Layer 4 of a small transformer language model trained on English Wikipedia (9 layers, counted from 0, width 64).
A neuron's activation on a vector x is GELU(weights . x + bias), where the dot is the dot product.

Input weights of the MLP neurons that the questions are about. A number n stands for n times 0.009.
n6 (bias -0.127): -8 -1 7 -24 15 -26 14 18 15 -32 7 9 -43 -33 5 -2 -13 -52 7 39 -14 12 24 -6 -23 28 27 10 31 7 -2 -15 25 7 -21 6 -7 -7 1 -20 -39 10 -2 -12 18 -95 -18 -1 16 -38 5 9 34 12 -13 27 30 24 32 -26 13 7 35 15
n7 (bias -0.030): 12 12 -3 19 -5 10 -20 -5 0 -34 15 10 -8 11 -9 -4 -26 10 5 12 -44 10 -14 6 -9 -8 24 28 -2 -12 -17 -7 21 13 -31 -17 10 26 13 24 -8 -2 -21 26 -3 -14 9 36 -4 -32 14 0 -14 32 4 38 5 19 6 -16 -5 -35 -20 29
n19 (bias -0.072): 13 -19 32 -20 -34 4 -14 24 20 -44 26 5 -18 -6 6 5 40 -14 -40 2 11 -2 28 3 10 -1 -18 25 40 -6 9 9 56 36 15 3 9 -21 -2 -6 -8 -36 -12 -26 -34 -30 -26 0 -27 -13 -4 -2 3 15 9 45 9 13 15 -45 -60 -30 20 23
n25 (bias -0.020): 31 15 7 -7 9 24 8 8 -16 -17 -12 -9 -34 22 -20 1 6 18 -39 10 12 5 19 -14 12 26 9 -8 -14 -37 -29 1 18 42 1 7 19 18 -11 0 21 3 -14 5 -28 -1 -29 -15 7 4 -6 27 35 -11 10 12 -38 -24 10 -34 -6 -2 25 -5
n28 (bias -0.008): -13 -11 8 -24 40 12 34 -8 -20 19 14 -13 -14 27 -2 12 4 8 -29 3 5 -1 21 -15 -22 -1 24 -17 -17 -15 2 31 14 23 16 -12 -6 1 -22 25 -29 -12 27 -27 -22 -25 13 -7 -5 16 10 -12 16 -27 35 -11 10 -19 24 -21 -4 -10 2 36
n29 (bias 0.024): 22 -11 26 -9 13 21 -42 -1 -2 8 25 24 -53 -4 -9 7 -12 4 9 14 -23 22 14 16 -3 0 -7 26 13 -28 14 -11 -11 20 -4 -19 26 23 1 -25 -18 -22 -29 8 -50 -7 9 44 -13 -31 11 12 -15 8 0 -3 -8 -6 0 -17 27 20 5 -3
n40 (bias -0.045): 19 -5 58 -51 12 -12 -20 20 28 -10 -8 25 -24 -5 45 -53 -36 -3 13 14 -12 13 10 -15 -16 3 34 28 0 -8 -9 -53 -4 -2 23 -3 5 -2 11 8 -3 6 3 6 19 -21 55 15 0 -39 -9 35 15 8 -17 3 -5 26 -19 12 -7 2 -15 39
n41 (bias -0.018): 5 -23 -4 -12 21 19 -7 9 5 15 -3 -2 10 -25 20 -10 -12 12 12 39 -2 -45 39 -7 -15 24 -4 32 2 -10 0 0 -11 -24 7 -2 11 -24 0 -2 -18 -36 12 -14 -9 -35 -8 20 -4 5 5 -7 -5 -21 -9 24 8 12 20 5 -13 11 5 -14
n52 (bias -0.037): 9 -38 57 18 35 5 25 35 11 12 6 9 -9 -7 -45 10 6 -25 -6 24 19 -55 -23 -25 -29 1 -5 21 11 -1 11 8 7 -34 34 -4 -2 -33 -12 -10 -22 -11 3 -26 -18 -9 37 13 -46 0 -21 16 6 5 1 10 -38 10 14 9 -3 14 27 4
n59 (bias -0.033): 10 -14 5 -9 -34 8 -25 43 -27 -18 14 -4 22 9 -47 -20 13 0 -21 -36 33 -8 30 17 -36 6 42 41 28 -26 -14 -7 33 -12 15 18 8 0 21 17 -14 0 -16 -4 26 -18 -18 15 -10 -23 -7 -4 1 13 26 18 -23 -1 -17 13 -2 7 -2 3
n60 (bias -0.118): 4 -27 49 -1 10 15 -43 25 34 -11 2 -21 -19 -11 -42 6 73 -62 -35 7 -50 -16 15 -3 19 3 20 1 -1 -22 8 -16 -2 -16 17 -22 -8 18 -17 40 -37 -15 -6 10 -9 -4 0 13 -14 18 -8 -4 28 88 -3 4 -24 38 -10 14 -15 -6 10 -12
n72 (bias -0.038): -7 -5 -16 -34 36 2 16 13 25 20 5 8 -10 -32 -3 -33 31 6 -14 21 12 -11 42 -12 -17 12 31 15 4 -30 -36 34 14 1 8 -33 -10 13 -28 -5 -20 9 -3 5 -3 -48 24 52 -19 -22 16 -1 13 10 2 11 -7 -26 29 -17 -59 0 15 23
n76 (bias -0.022): 10 -12 44 -40 -6 -22 -10 5 23 -29 -4 -28 -9 -13 14 21 2 12 -11 9 -19 0 30 -5 -10 -17 15 -35 27 9 13 9 -31 1 0 3 14 13 3 1 -31 8 -11 1 14 -17 29 16 2 3 11 -9 21 16 -31 33 -23 22 4 -1 -23 21 11 9
n85 (bias -0.067): 9 11 -21 -6 -24 28 -41 11 2 19 10 27 -44 -3 4 4 11 0 -3 -7 -27 1 28 4 -27 -2 6 24 -6 -16 -17 22 31 31 -12 -38 3 1 -33 -6 16 -10 -18 -5 -36 -41 0 30 8 20 13 24 32 -27 16 18 4 -1 40 -7 -5 -41 -10 5
n92 (bias 0.060): -11 -10 -2 18 36 18 -31 -5 -5 -8 8 -31 0 -22 0 -4 -3 -2 22 -1 -18 4 -20 -23 16 1 8 -13 -19 1 -27 -51 9 -16 -27 -2 7 -17 18 26 -12 -9 -17 23 4 12 17 -6 -13 15 24 14 18 17 -3 17 8 27 -4 18 -1 9 -10 -33
n98 (bias -0.023): -33 -20 26 9 7 27 -6 5 21 7 -1 26 -26 15 -7 -5 25 -3 -2 15 -23 -8 6 -28 -7 9 12 -17 21 -4 5 -14 6 2 28 -35 11 5 4 30 -10 -16 23 20 -30 0 -36 -8 -31 14 17 -8 35 -9 -44 -12 -1 4 23 -1 -35 -4 8 -33
n101 (bias -0.092): 34 -15 60 14 -18 32 -25 17 7 -15 18 -15 -39 21 27 -9 15 10 -14 -5 -16 11 -8 8 14 27 13 63 8 -35 10 -38 -15 19 37 7 9 -7 -41 9 -1 -1 3 -54 -11 -47 0 23 -22 12 -9 43 33 -3 9 11 -22 24 17 -5 4 -18 17 18
n105 (bias -0.080): 5 -2 4 -13 -10 -13 -26 15 -13 -43 -32 5 16 21 -5 -30 23 13 11 4 4 -16 44 -40 -5 43 2 2 35 -26 12 -2 1 -1 -15 -5 0 32 -14 19 16 32 -39 -1 -7 -5 15 47 3 -62 -9 -12 28 21 12 -5 -22 20 16 -8 -16 45 0 1
n125 (bias -0.034): -16 -23 12 -30 -9 45 -15 5 42 -23 -11 -10 -11 -5 -9 -7 -2 -27 -23 12 -29 2 0 16 2 -10 4 22 16 -1 -19 -6 31 -16 9 -12 30 12 3 -17 -10 11 -13 17 -42 -10 14 -1 -11 25 27 15 26 21 35 -13 12 10 -1 4 -27 -27 14 -17
n132 (bias -0.070): -2 -1 67 -32 7 25 -11 57 1 -17 1 -15 -6 2 -15 6 54 -9 31 8 -19 -50 6 -12 8 13 8 4 23 1 -6 3 3 -15 11 -26 28 12 -14 -7 -9 -9 -4 -9 43 4 6 0 7 9 -2 -15 9 18 -17 -13 -31 23 32 -38 31 48 50 0
n135 (bias -0.052): 50 -14 54 -1 6 6 11 0 9 -22 17 31 -8 -27 -4 -1 -33 -21 5 15 -14 -24 22 4 -23 -7 8 -4 15 9 6 -22 -22 0 4 1 10 3 26 1 7 -6 26 -3 -24 -13 -9 -7 -11 -42 -23 34 -5 8 22 30 -12 -12 22 14 4 1 16 15
n137 (bias -0.039): 27 38 15 14 -4 -8 -12 30 4 -19 -4 3 -19 -16 -34 -26 23 -23 -43 24 6 -11 49 -16 14 22 1 6 -11 1 -47 -3 46 -63 14 -15 -3 27 -5 -9 -16 -5 -32 -8 -10 -9 12 -5 -2 19 -6 11 -2 36 1 3 -9 -9 -8 -8 6 37 9 40
n138 (bias 0.011): 0 18 -9 10 -13 18 0 -7 -23 -18 18 38 8 42 -29 -18 7 -18 -69 8 -24 -37 7 5 14 -8 3 13 27 -25 5 7 43 8 -12 -3 -7 10 -17 9 -11 1 3 -1 0 22 -30 14 -5 20 6 -2 47 13 27 21 -49 -13 -2 1 -7 -18 13 -17
n145 (bias -0.008): -33 -46 22 3 -4 4 0 16 32 -23 -14 4 -18 -28 -8 -2 6 -1 -29 13 7 -11 -1 0 -13 -15 0 -12 13 14 -12 6 27 -25 47 -6 3 -17 -30 6 -23 -12 2 1 29 2 20 31 -14 -22 37 0 22 5 5 -2 3 6 17 1 10 16 -9 -13
n147 (bias -0.018): 33 -24 -2 -2 1 -32 -2 -18 12 12 16 -7 -12 -40 -29 4 -14 11 -16 17 -13 -3 12 -15 25 -12 13 14 -14 -16 -19 19 34 36 2 -31 37 48 -31 -39 2 -23 -8 -15 -14 -21 7 -19 2 -32 -3 13 1 2 17 30 -11 9 36 19 36 45 7 7
n169 (bias -0.090): 11 8 33 -18 -23 22 1 -14 -8 -47 44 5 -36 6 7 1 6 -4 0 -27 -14 -16 10 19 -1 -15 -8 23 -26 -39 -8 12 49 9 35 -40 31 23 0 16 -13 5 -25 -15 -9 -15 1 -6 -18 -43 37 -1 4 55 24 25 11 35 -1 2 -23 -27 14 7
n170 (bias -0.048): 30 -16 -7 10 6 38 -17 -14 -12 -19 -18 -35 -35 2 -22 -14 -20 24 -7 -7 -30 -26 13 16 -2 43 0 -17 20 -10 -13 -6 -4 -11 -14 2 44 13 20 -12 -12 6 9 12 -3 3 4 -4 -18 -39 -3 -1 -3 7 18 4 13 -33 19 -5 17 -11 17 -2
n175 (bias -0.041): -4 5 51 -15 6 31 11 -15 3 -8 40 -17 -39 16 13 -20 15 -40 10 15 -3 -34 39 3 -19 15 -1 -23 27 12 -22 -22 15 -15 42 -11 53 -4 -7 -6 10 -11 28 -19 28 12 -43 7 -17 -3 -12 13 -4 -1 2 17 -4 15 5 -43 6 -12 -20 -23
n180 (bias -0.040): 6 -1 43 -2 -5 18 33 16 11 -12 0 -29 -18 -8 -7 6 8 -32 -17 31 -9 -20 24 -3 -1 8 1 -20 4 -7 3 -39 -27 -1 23 1 20 -5 16 -3 -33 2 0 -13 33 -17 -46 -5 -29 -25 -5 71 24 -4 -2 9 22 -7 35 28 13 25 -7 -5
n182 (bias -0.045): 27 8 2 -30 -2 55 0 2 16 -59 -1 8 -9 -11 -29 -45 -16 -5 -37 5 15 1 4 -8 -30 -6 4 6 28 -2 6 -9 25 -40 -20 -31 -2 -2 -4 -7 -16 5 -29 18 -3 -44 -5 19 -6 -9 8 36 10 -3 26 -7 -13 49 -5 -11 -56 14 8 37
n188 (bias -0.020): -15 -30 24 -5 -19 17 -22 -1 3 -7 -17 -28 -6 6 13 -5 4 -1 -20 4 30 14 5 -27 9 2 22 7 0 -35 -18 -18 18 -19 0 -1 -14 -20 -9 19 6 -13 18 -3 27 -13 24 29 -3 28 11 -6 19 15 10 21 -7 25 25 -12 -27 48 -26 23
n189 (bias -0.067): -12 4 15 -25 0 16 17 6 -10 -5 39 18 -12 -15 0 3 14 -34 -12 -19 -39 -3 6 1 39 35 30 13 14 -30 5 17 -16 -21 18 -3 14 -20 -11 6 -12 -23 -3 -25 29 -33 5 23 -40 36 -34 15 -1 -33 -13 8 -46 37 25 -13 12 -22 25 23

Each question shows a token from some text and the vector x that enters the MLP there. A number n stands for n times 0.06.

" serve": -24 31 9 11 -20 -9 11 -1 15 -21 -2 6 -11 -14 10 -21 -16 -33 0 1 5 60 21 10 -8 -9 -10 -18 -15 39 -7 31 12 -17 2 8 8 7 11 -19 25 -21 13 -3 -3 -11 1 -6 10 -1 -17 -20 -10 -15 -11 8 1 10 7 -7 19 15 -1 -4
Which of these neurons fires most? n6

" |": 0 -4 2 -2 -12 -2 10 2 8 -6 -6 -10 15 16 0 25 -2 -12 -2 -8 -8 24 0 3 -10 -55 -14 -19 10 18 0 6 -4 11 8 22 9 14 7 11 -1 11 14 11 9 11 -6 -17 -8 3 12 -29 -5 -17 26 -31 6 -10 3 6 24 9 -10 -33
Which of these neurons fires most? n145

" but": -25 -3 -6 -20 -15 -27 10 -2 -15 13 -2 2 11 9 12 12 9 10 -20 3 -3 59 8 6 16 -18 7 -9 19 -27 8 15 15 -6 16 8 8 -11 13 -5 2 -6 -2 -24 -1 26 2 13 -23 11 -10 3 -30 -6 -3 -22 29 -25 5 -5 -2 2 4 3
Which three neurons fire most, strongest first? n28, n19, n189

" transition": -20 24 -32 6 -18 2 3 -17 -8 35 -14 6 6 11 12 -9 -2 -21 -18 3 20 67 9 -6 -2 -14 23 -9 -20 -3 10 17 19 -2 -3 -11 6 -6 -10 -7 20 12 1 26 3 -6 -9 12 13 -19 -12 -23 1 -14 -9 -13 -10 -4 1 -11 7 4 5 -23
Which neuron fires most, and how strongly? n85, at about 0.92

"2": -8 14 17 -15 -28 3 17 13 -16 -17 5 -22 12 21 10 0 -2 -40 15 -5 -13 28 -11 -3 -42 20 -1 -10 0 -1 42 20 -9 -1 -18 19 13 10 19 -8 15 -8 0 19 15 21 -6 -3 -3 26 -19 -20 -34 -7 1 -23 8 5 -6 -21 5 15 4 -13
The two highest activations, in order: n132, n175

"s": 13 -14 3 -13 -24 16 1 10 -12 -2 -23 -7 0 18 29 -21 8 3 -6 -7 -1 77 -22 -13 1 -1 -10 15 5 -5 6 -7 0 9 22 18 -9 -6 -1 11 17 -1 18 3 -7 3 -5 8 20 9 -6 0 -14 -25 -6 -16 -16 -10 -2 15 -13 -13 0 -13
Which neuron fires most, and how strongly? n101, at about 2.9

" ": 6 -3 -11 13 8 -1 16 -16 10 10 -26 -14 21 8 3 7 -4 -3 -5 3 5 -12 -3 -13 -3 27 -20 25 -18 12 12 39 10 -6 -4 17 2 1 -15 -19 -8 13 22 1 -4 8 24 -26 15 17 -4 -23 -30 -20 8 -19 42 -14 -7 -10 12 2 -25 -11
Which three neurons fire most, strongest first? n28, n41, n170

"1": 14 7 -10 -19 -7 2 5 5 7 4 -7 3 15 7 7 10 0 3 21 8 4 -16 -63 -7 8 11 -24 8 11 25 36 25 -4 -18 -17 34 -11 -2 -15 -5 -11 3 24 13 -3 6 1 2 14 10 -43 -23 -8 -4 -3 -15 8 -13 -6 18 30 -7 -17 1
Which neuron fires most, and how strongly? n52, at about 0.31

"ney": 0 -1 -3 -10 -2 11 3 -11 13 8 2 12 -20 14 9 2 -3 24 8 -16 1 86 -43 11 -6 -7 -15 -8 -10 17 -11 -5 -10 -4 -22 0 -9 12 9 7 -17 -3 4 15 -4 8 -1 4 -6 14 -4 -10 -26 7 -17 -13 1 -3 2 6 10 -2 -1 -9
Which neuron fires most, and how strongly? n29, at about 1.5

" A": 5 -17 -11 19 -15 4 -13 7 -11 4 -4 -5 3 18 -2 -25 12 -6 13 -24 29 54 -59 -12 16 -9 0 13 2 21 19 -5 -2 -20 12 36 12 -6 -20 -21 -22 14 15 -1 -15 -3 10 -10 1 10 0 -10 -4 6 -1 -5 14 10 -20 -2 20 12 -11 -4
Which neuron fires most, and how strongly? n101, at about 0.93

" Democratic": 10 7 -9 -16 -2 -25 -11 -16 -8 9 -10 -5 38 43 -5 -2 -7 2 15 -1 19 63 -5 0 17 -21 1 1 -13 -2 -11 9 -9 -3 10 7 14 20 4 -12 4 -18 -5 17 -28 -16 -6 -2 -2 15 -5 -10 -12 -7 -16 -15 -30 8 -3 8 11 38 -1 -2
Which of these neurons fires most? n147

" was": -20 8 15 -15 -18 7 25 -7 -7 10 0 3 -19 -6 3 4 -7 -5 4 -23 31 38 18 -6 -2 -37 -29 -6 -20 0 1 19 17 7 9 -9 12 20 1 0 6 13 30 -17 -2 2 4 13 -3 -2 3 -9 -24 13 2 -27 -1 17 2 -3 13 -6 0 -17
Which neuron fires most, and how strongly? n169, at about 2.6

" re": -13 26 -20 6 -12 1 8 -21 -7 -20 -25 -13 -4 -4 -14 -11 12 15 -17 -6 1 57 13 -9 -11 -8 1 -1 17 -24 1 22 3 -6 17 11 4 11 -1 -18 27 12 20 7 -8 2 -4 13 0 17 -2 -12 12 5 14 -6 42 -10 -25 -19 7 10 -32 -9
Which neuron fires most, and how strongly? n188, at about 1.1

" with": -7 0 3 2 -10 3 17 -1 2 -11 1 1 4 -11 -2 27 16 -10 22 7 2 70 20 -6 -9 -26 -17 -6 -8 -15 7 22 -7 1 27 23 -11 -16 11 -13 -15 5 -2 -27 -11 -13 0 -10 2 -6 0 -14 -25 1 -7 -2 -7 -2 15 10 8 7 10 0
Which of these neurons fires most? n6

"uc": -26 4 7 9 -3 6 2 -11 -30 3 1 -9 8 23 4 -5 5 19 -8 -11 4 65 -11 -20 -39 18 -4 -3 1 26 4 -3 11 0 0 15 5 -1 13 6 1 18 4 7 -14 -9 15 20 -3 -27 7 -27 -27 3 -5 -11 18 -16 -23 19 -8 10 -15 -13
Which three neurons fire most, strongest first? n105, n59, n7

" September": -18 19 -21 6 -8 9 1 15 4 32 15 8 3 22 4 -2 -38 10 -2 -13 31 22 -34 -18 -19 -18 8 0 5 -6 0 2 1 16 -15 24 -3 4 10 -5 15 31 20 21 -2 12 -26 -6 -14 32 -32 -4 18 -3 -1 -8 -22 -21 2 -1 -1 6 -23 -15
Which neuron fires most, and how strongly? n138, at about 1.4

" The": 13 -18 -16 -6 1 2 -9 -22 19 -5 10 -12 0 15 2 11 -5 -4 1 -2 13 70 2 -2 32 -40 7 -6 3 16 3 -11 -4 -2 20 16 2 -12 -9 -4 -7 3 6 -4 -14 7 1 11 4 19 2 -5 -3 -9 -4 -15 -8 16 -16 -17 11 -7 -22 -6
Which of these neurons fires most? n188

"ed": -16 0 -14 -6 -29 -3 18 11 8 10 -22 -6 -16 21 11 -19 4 4 -10 17 14 60 9 -9 -45 -16 -14 -7 -5 15 -12 9 13 7 3 8 -4 5 -9 -2 -4 5 3 15 -24 5 -24 15 17 22 -12 -18 -11 -16 0 -10 -1 0 2 19 3 14 14 -3
Which of these neurons fires most? n85

",": -7 -7 15 -6 -14 6 9 15 11 -13 5 8 12 -2 -2 4 -7 4 -2 -3 13 79 24 17 0 -17 -33 2 -1 9 -6 7 5 -8 5 5 2 4 0 -9 6 -4 3 2 -13 10 3 -33 -4 2 -5 -30 -10 16 -4 -21 7 -1 -4 -11 0 2 -1 -15
Which of these neurons fires most? n19

" and": -12 8 15 -6 -18 2 21 15 5 -19 0 9 -5 -1 9 4 5 9 5 4 -5 48 1 8 7 -49 -12 -3 -12 24 16 20 -1 2 21 10 5 -7 -4 -3 -26 -15 -12 -3 -3 21 11 -14 -10 0 -6 -17 -20 4 -10 -13 15 -9 14 -8 -1 21 19 -24
Which of these neurons fires most? n145

"\n": -18 28 -3 -21 -18 26 4 11 1 14 6 -2 11 -17 -9 -1 -16 -5 1 -18 -3 23 3 1 15 -38 -26 2 -4 16 3 27 -2 -3 31 24 -12 0 3 -24 1 9 3 10 -3 28 8 8 4 12 19 -9 -13 -29 16 -26 35 0 -1 7 -31 9 -11 -11
Which neuron fires most, and how strongly? n125, at about 1.7

" inaugura": -17 48 12 -12 -3 -9 18 -31 4 8 -2 25 10 19 11 -26 4 -10 -8 -14 8 34 11 -22 -4 1 -21 -25 -18 4 12 -1 15 -11 -7 4 -12 18 -6 -16 21 14 -6 9 5 -17 22 20 36 20 -2 -6 -16 -37 -3 6 0 -5 -6 -6 1 -6 -18 2
Which of these neurons fires most? n85

"3": 0 -5 2 -28 1 3 -5 -15 6 12 -22 -2 11 -1 -2 -2 3 -11 2 7 2 10 -5 -7 -8 12 -47 -2 -1 19 28 18 -23 -11 -21 16 -14 2 8 -19 8 10 25 28 13 6 8 10 23 20 -9 -27 -9 13 -3 -21 26 -19 10 13 2 23 11 -27
Which of these neurons fires most? n41

"tro": 12 16 5 7 -14 -22 -12 4 -9 -36 2 4 1 22 8 -32 -17 23 -17 0 -1 25 -34 -4 32 11 -19 33 10 17 -15 4 5 -7 -10 20 -1 1 -8 -2 14 -12 -3 1 21 29 -8 -14 -3 11 14 -42 0 -39 -12 20 4 0 14 7 7 33 -14 -21
Which neuron fires most, and how strongly? n138, at about 1.3

"author": -15 11 -25 4 5 5 8 -18 -3 13 8 -9 10 -4 11 5 -6 22 27 3 -28 60 32 -20 -15 -3 2 -11 -1 -9 -22 37 -11 -7 11 18 15 2 16 -7 21 11 6 18 -18 14 -7 12 10 4 -3 -26 -25 -22 3 -16 -12 2 -18 -7 -26 9 -21 -12
Which three neurons fire most, strongest first? n72, n28, n29

"controlled": -19 -5 -9 -5 -11 -4 17 4 0 11 -2 1 -8 4 0 -11 0 -2 9 19 27 72 -3 8 -26 -34 -9 -14 -13 11 -14 30 5 -6 9 -10 -10 -5 -4 -9 0 -10 -11 6 -13 8 -8 10 17 5 -7 -10 -16 5 -9 -13 -5 1 17 11 2 26 12 -12
Which of these neurons fires most? n145

" house": -22 21 -9 -7 -4 -5 9 3 18 7 10 14 -11 -1 -5 -13 -5 9 13 23 16 74 -4 11 12 4 -7 -14 -15 18 -18 39 -2 -7 -13 -8 6 15 5 -12 0 -9 7 5 2 -16 -10 -1 1 11 -10 -20 8 -17 -11 -28 -13 -21 -6 12 0 -3 -12 -15
Which of these neurons fires most? n72

"ted": -11 8 -11 -14 -14 5 29 -13 0 8 -17 13 -20 24 0 -17 10 6 -14 10 12 55 9 3 -36 -12 -21 -3 0 0 -4 30 17 -6 -2 -19 -5 1 -3 1 4 1 -5 15 -9 0 -22 13 31 27 -13 1 -24 -8 3 -25 -4 2 -6 -3 4 19 7 -3
Which of these neurons fires most? n182

"'": -6 23 20 -25 -1 5 17 -16 10 -11 1 0 -6 16 6 -11 -24 1 14 9 -28 57 -20 -11 23 3 -6 -6 -8 8 4 13 9 10 22 -22 -9 -7 0 -28 7 8 2 3 -6 -1 -9 -14 14 2 -16 -6 -5 -28 -3 -31 9 23 2 8 32 -4 13 -20
The two highest activations, in order: n189, n40

" In": -8 0 12 15 -1 -12 -4 22 15 -6 16 -9 -5 -1 -9 -1 -17 0 8 -24 4 61 0 -28 -4 -27 -9 0 11 -4 9 -5 13 5 6 48 -1 4 -9 -9 -2 6 13 -8 -35 6 -6 -9 4 17 -3 -21 0 -8 -11 -3 17 1 -3 -16 14 38 -22 0
Which of these neurons fires most? n188

" support": -17 16 -29 8 -14 -15 6 18 -4 13 -16 -9 -4 6 9 -2 -3 -1 -2 -11 -1 65 43 -11 -23 -8 0 -12 0 9 -12 8 6 -4 8 24 13 8 17 -18 15 4 10 17 4 -16 -8 -11 12 -14 5 -48 -3 -26 -21 10 -13 2 15 2 5 19 -5 -13
Which of these neurons fires most? n6

" vote": -38 17 -18 -12 -12 -5 -8 -2 4 23 6 14 2 16 16 -1 -4 -5 -20 -4 26 62 9 1 6 -16 0 -6 -20 7 -7 24 -2 -5 -4 -8 19 23 8 -12 26 -3 -14 24 -25 -15 0 10 3 13 -4 -18 -2 6 -21 -28 -5 -9 15 8 6 -9 -9 -26
Which of these neurons fires most? n85

" American": -5 1 -16 -21 6 -19 9 -15 -2 8 -4 8 13 28 -16 -4 -20 19 19 -5 20 74 2 -8 4 -22 14 -5 -3 31 -3 18 9 -7 3 -3 -7 31 -20 -12 -11 -5 -10 3 -7 6 -4 -12 9 2 -4 4 -19 0 -13 -14 -21 8 -10 7 9 -8 4 -3
Which neuron fires most, and how strongly? n147, at about 1

" which": -16 -10 -18 -13 -27 7 4 6 -9 14 3 -6 0 -9 6 6 18 -11 0 18 -5 70 4 16 36 -22 8 -17 -12 1 34 -8 1 12 16 6 -1 -1 12 -6 2 3 -10 -13 -12 5 -12 15 -2 15 -14 -2 -25 -15 -8 -29 6 -2 8 -2 -1 -3 -4 -5
Which of these neurons fires most? n189

" Once": -16 -4 12 -19 -8 1 8 7 13 6 -5 -1 -14 -13 -2 6 9 19 -21 -5 -7 64 24 -1 2 -36 2 -18 -20 4 16 9 7 3 18 24 -1 -2 -2 -2 25 -8 6 -8 0 -10 4 8 -10 32 -9 -2 -31 -19 3 -6 5 2 -9 -14 23 -5 -14 6
Which three neurons fire most, strongest first? n28, n189, n188

" president": -23 5 5 -13 -11 -16 3 0 -1 15 4 4 17 12 6 -19 -2 -6 18 5 -10 78 29 0 -5 -14 0 2 -18 21 -4 35 -4 -10 5 -21 8 14 16 -8 19 18 6 17 -13 -4 2 -6 -1 3 -13 -6 -9 -17 -12 -12 -11 1 -18 -12 -12 8 -6 -9
Which of these neurons fires most? n40

" continued": -16 14 -11 2 -15 -15 14 -7 -10 6 -10 8 -10 0 10 -25 -14 7 5 1 21 60 39 -14 -6 -26 -10 -2 -27 9 14 33 22 -18 -3 -5 10 6 12 -3 -7 8 -2 -3 -4 14 -15 -4 15 6 -13 -16 -8 -3 -12 -11 -22 4 9 -2 9 7 22 4
Which of these neurons fires most? n137

" Cambridge": -4 -9 24 -2 -4 -26 -7 -18 15 9 10 6 7 4 10 -16 -3 -9 21 17 8 68 -32 -7 -13 -16 1 0 -8 41 10 10 11 6 -5 5 10 0 15 -14 -3 -4 6 5 3 6 -11 -13 -7 17 5 -13 -15 13 -27 -7 -40 2 -26 5 11 2 -11 5
Which neuron fires most, and how strongly? n40, at about 1.4

" period": -11 3 -25 -4 5 -14 0 17 -6 16 9 -10 39 10 -3 -2 -9 4 -30 4 6 52 12 -15 0 -16 9 -2 -13 -12 5 30 12 17 -23 21 10 9 -2 -5 16 8 21 18 -5 -2 -9 -4 9 -3 11 -34 -8 -6 -38 -19 -31 -16 1 6 14 3 -1 -17
Which neuron fires most, and how strongly? n25, at about 0.89

"8": -16 6 17 -3 -8 -4 -7 6 -14 1 -12 -6 13 21 -3 10 7 6 19 19 -1 16 -16 -16 -2 3 -19 -2 -10 25 24 24 -2 -7 2 48 -11 22 -34 -30 0 15 -1 23 20 11 17 -5 -10 17 -39 -19 -5 7 2 -23 -15 -5 -8 22 17 -1 -9 -24
Which of these neurons fires most? n132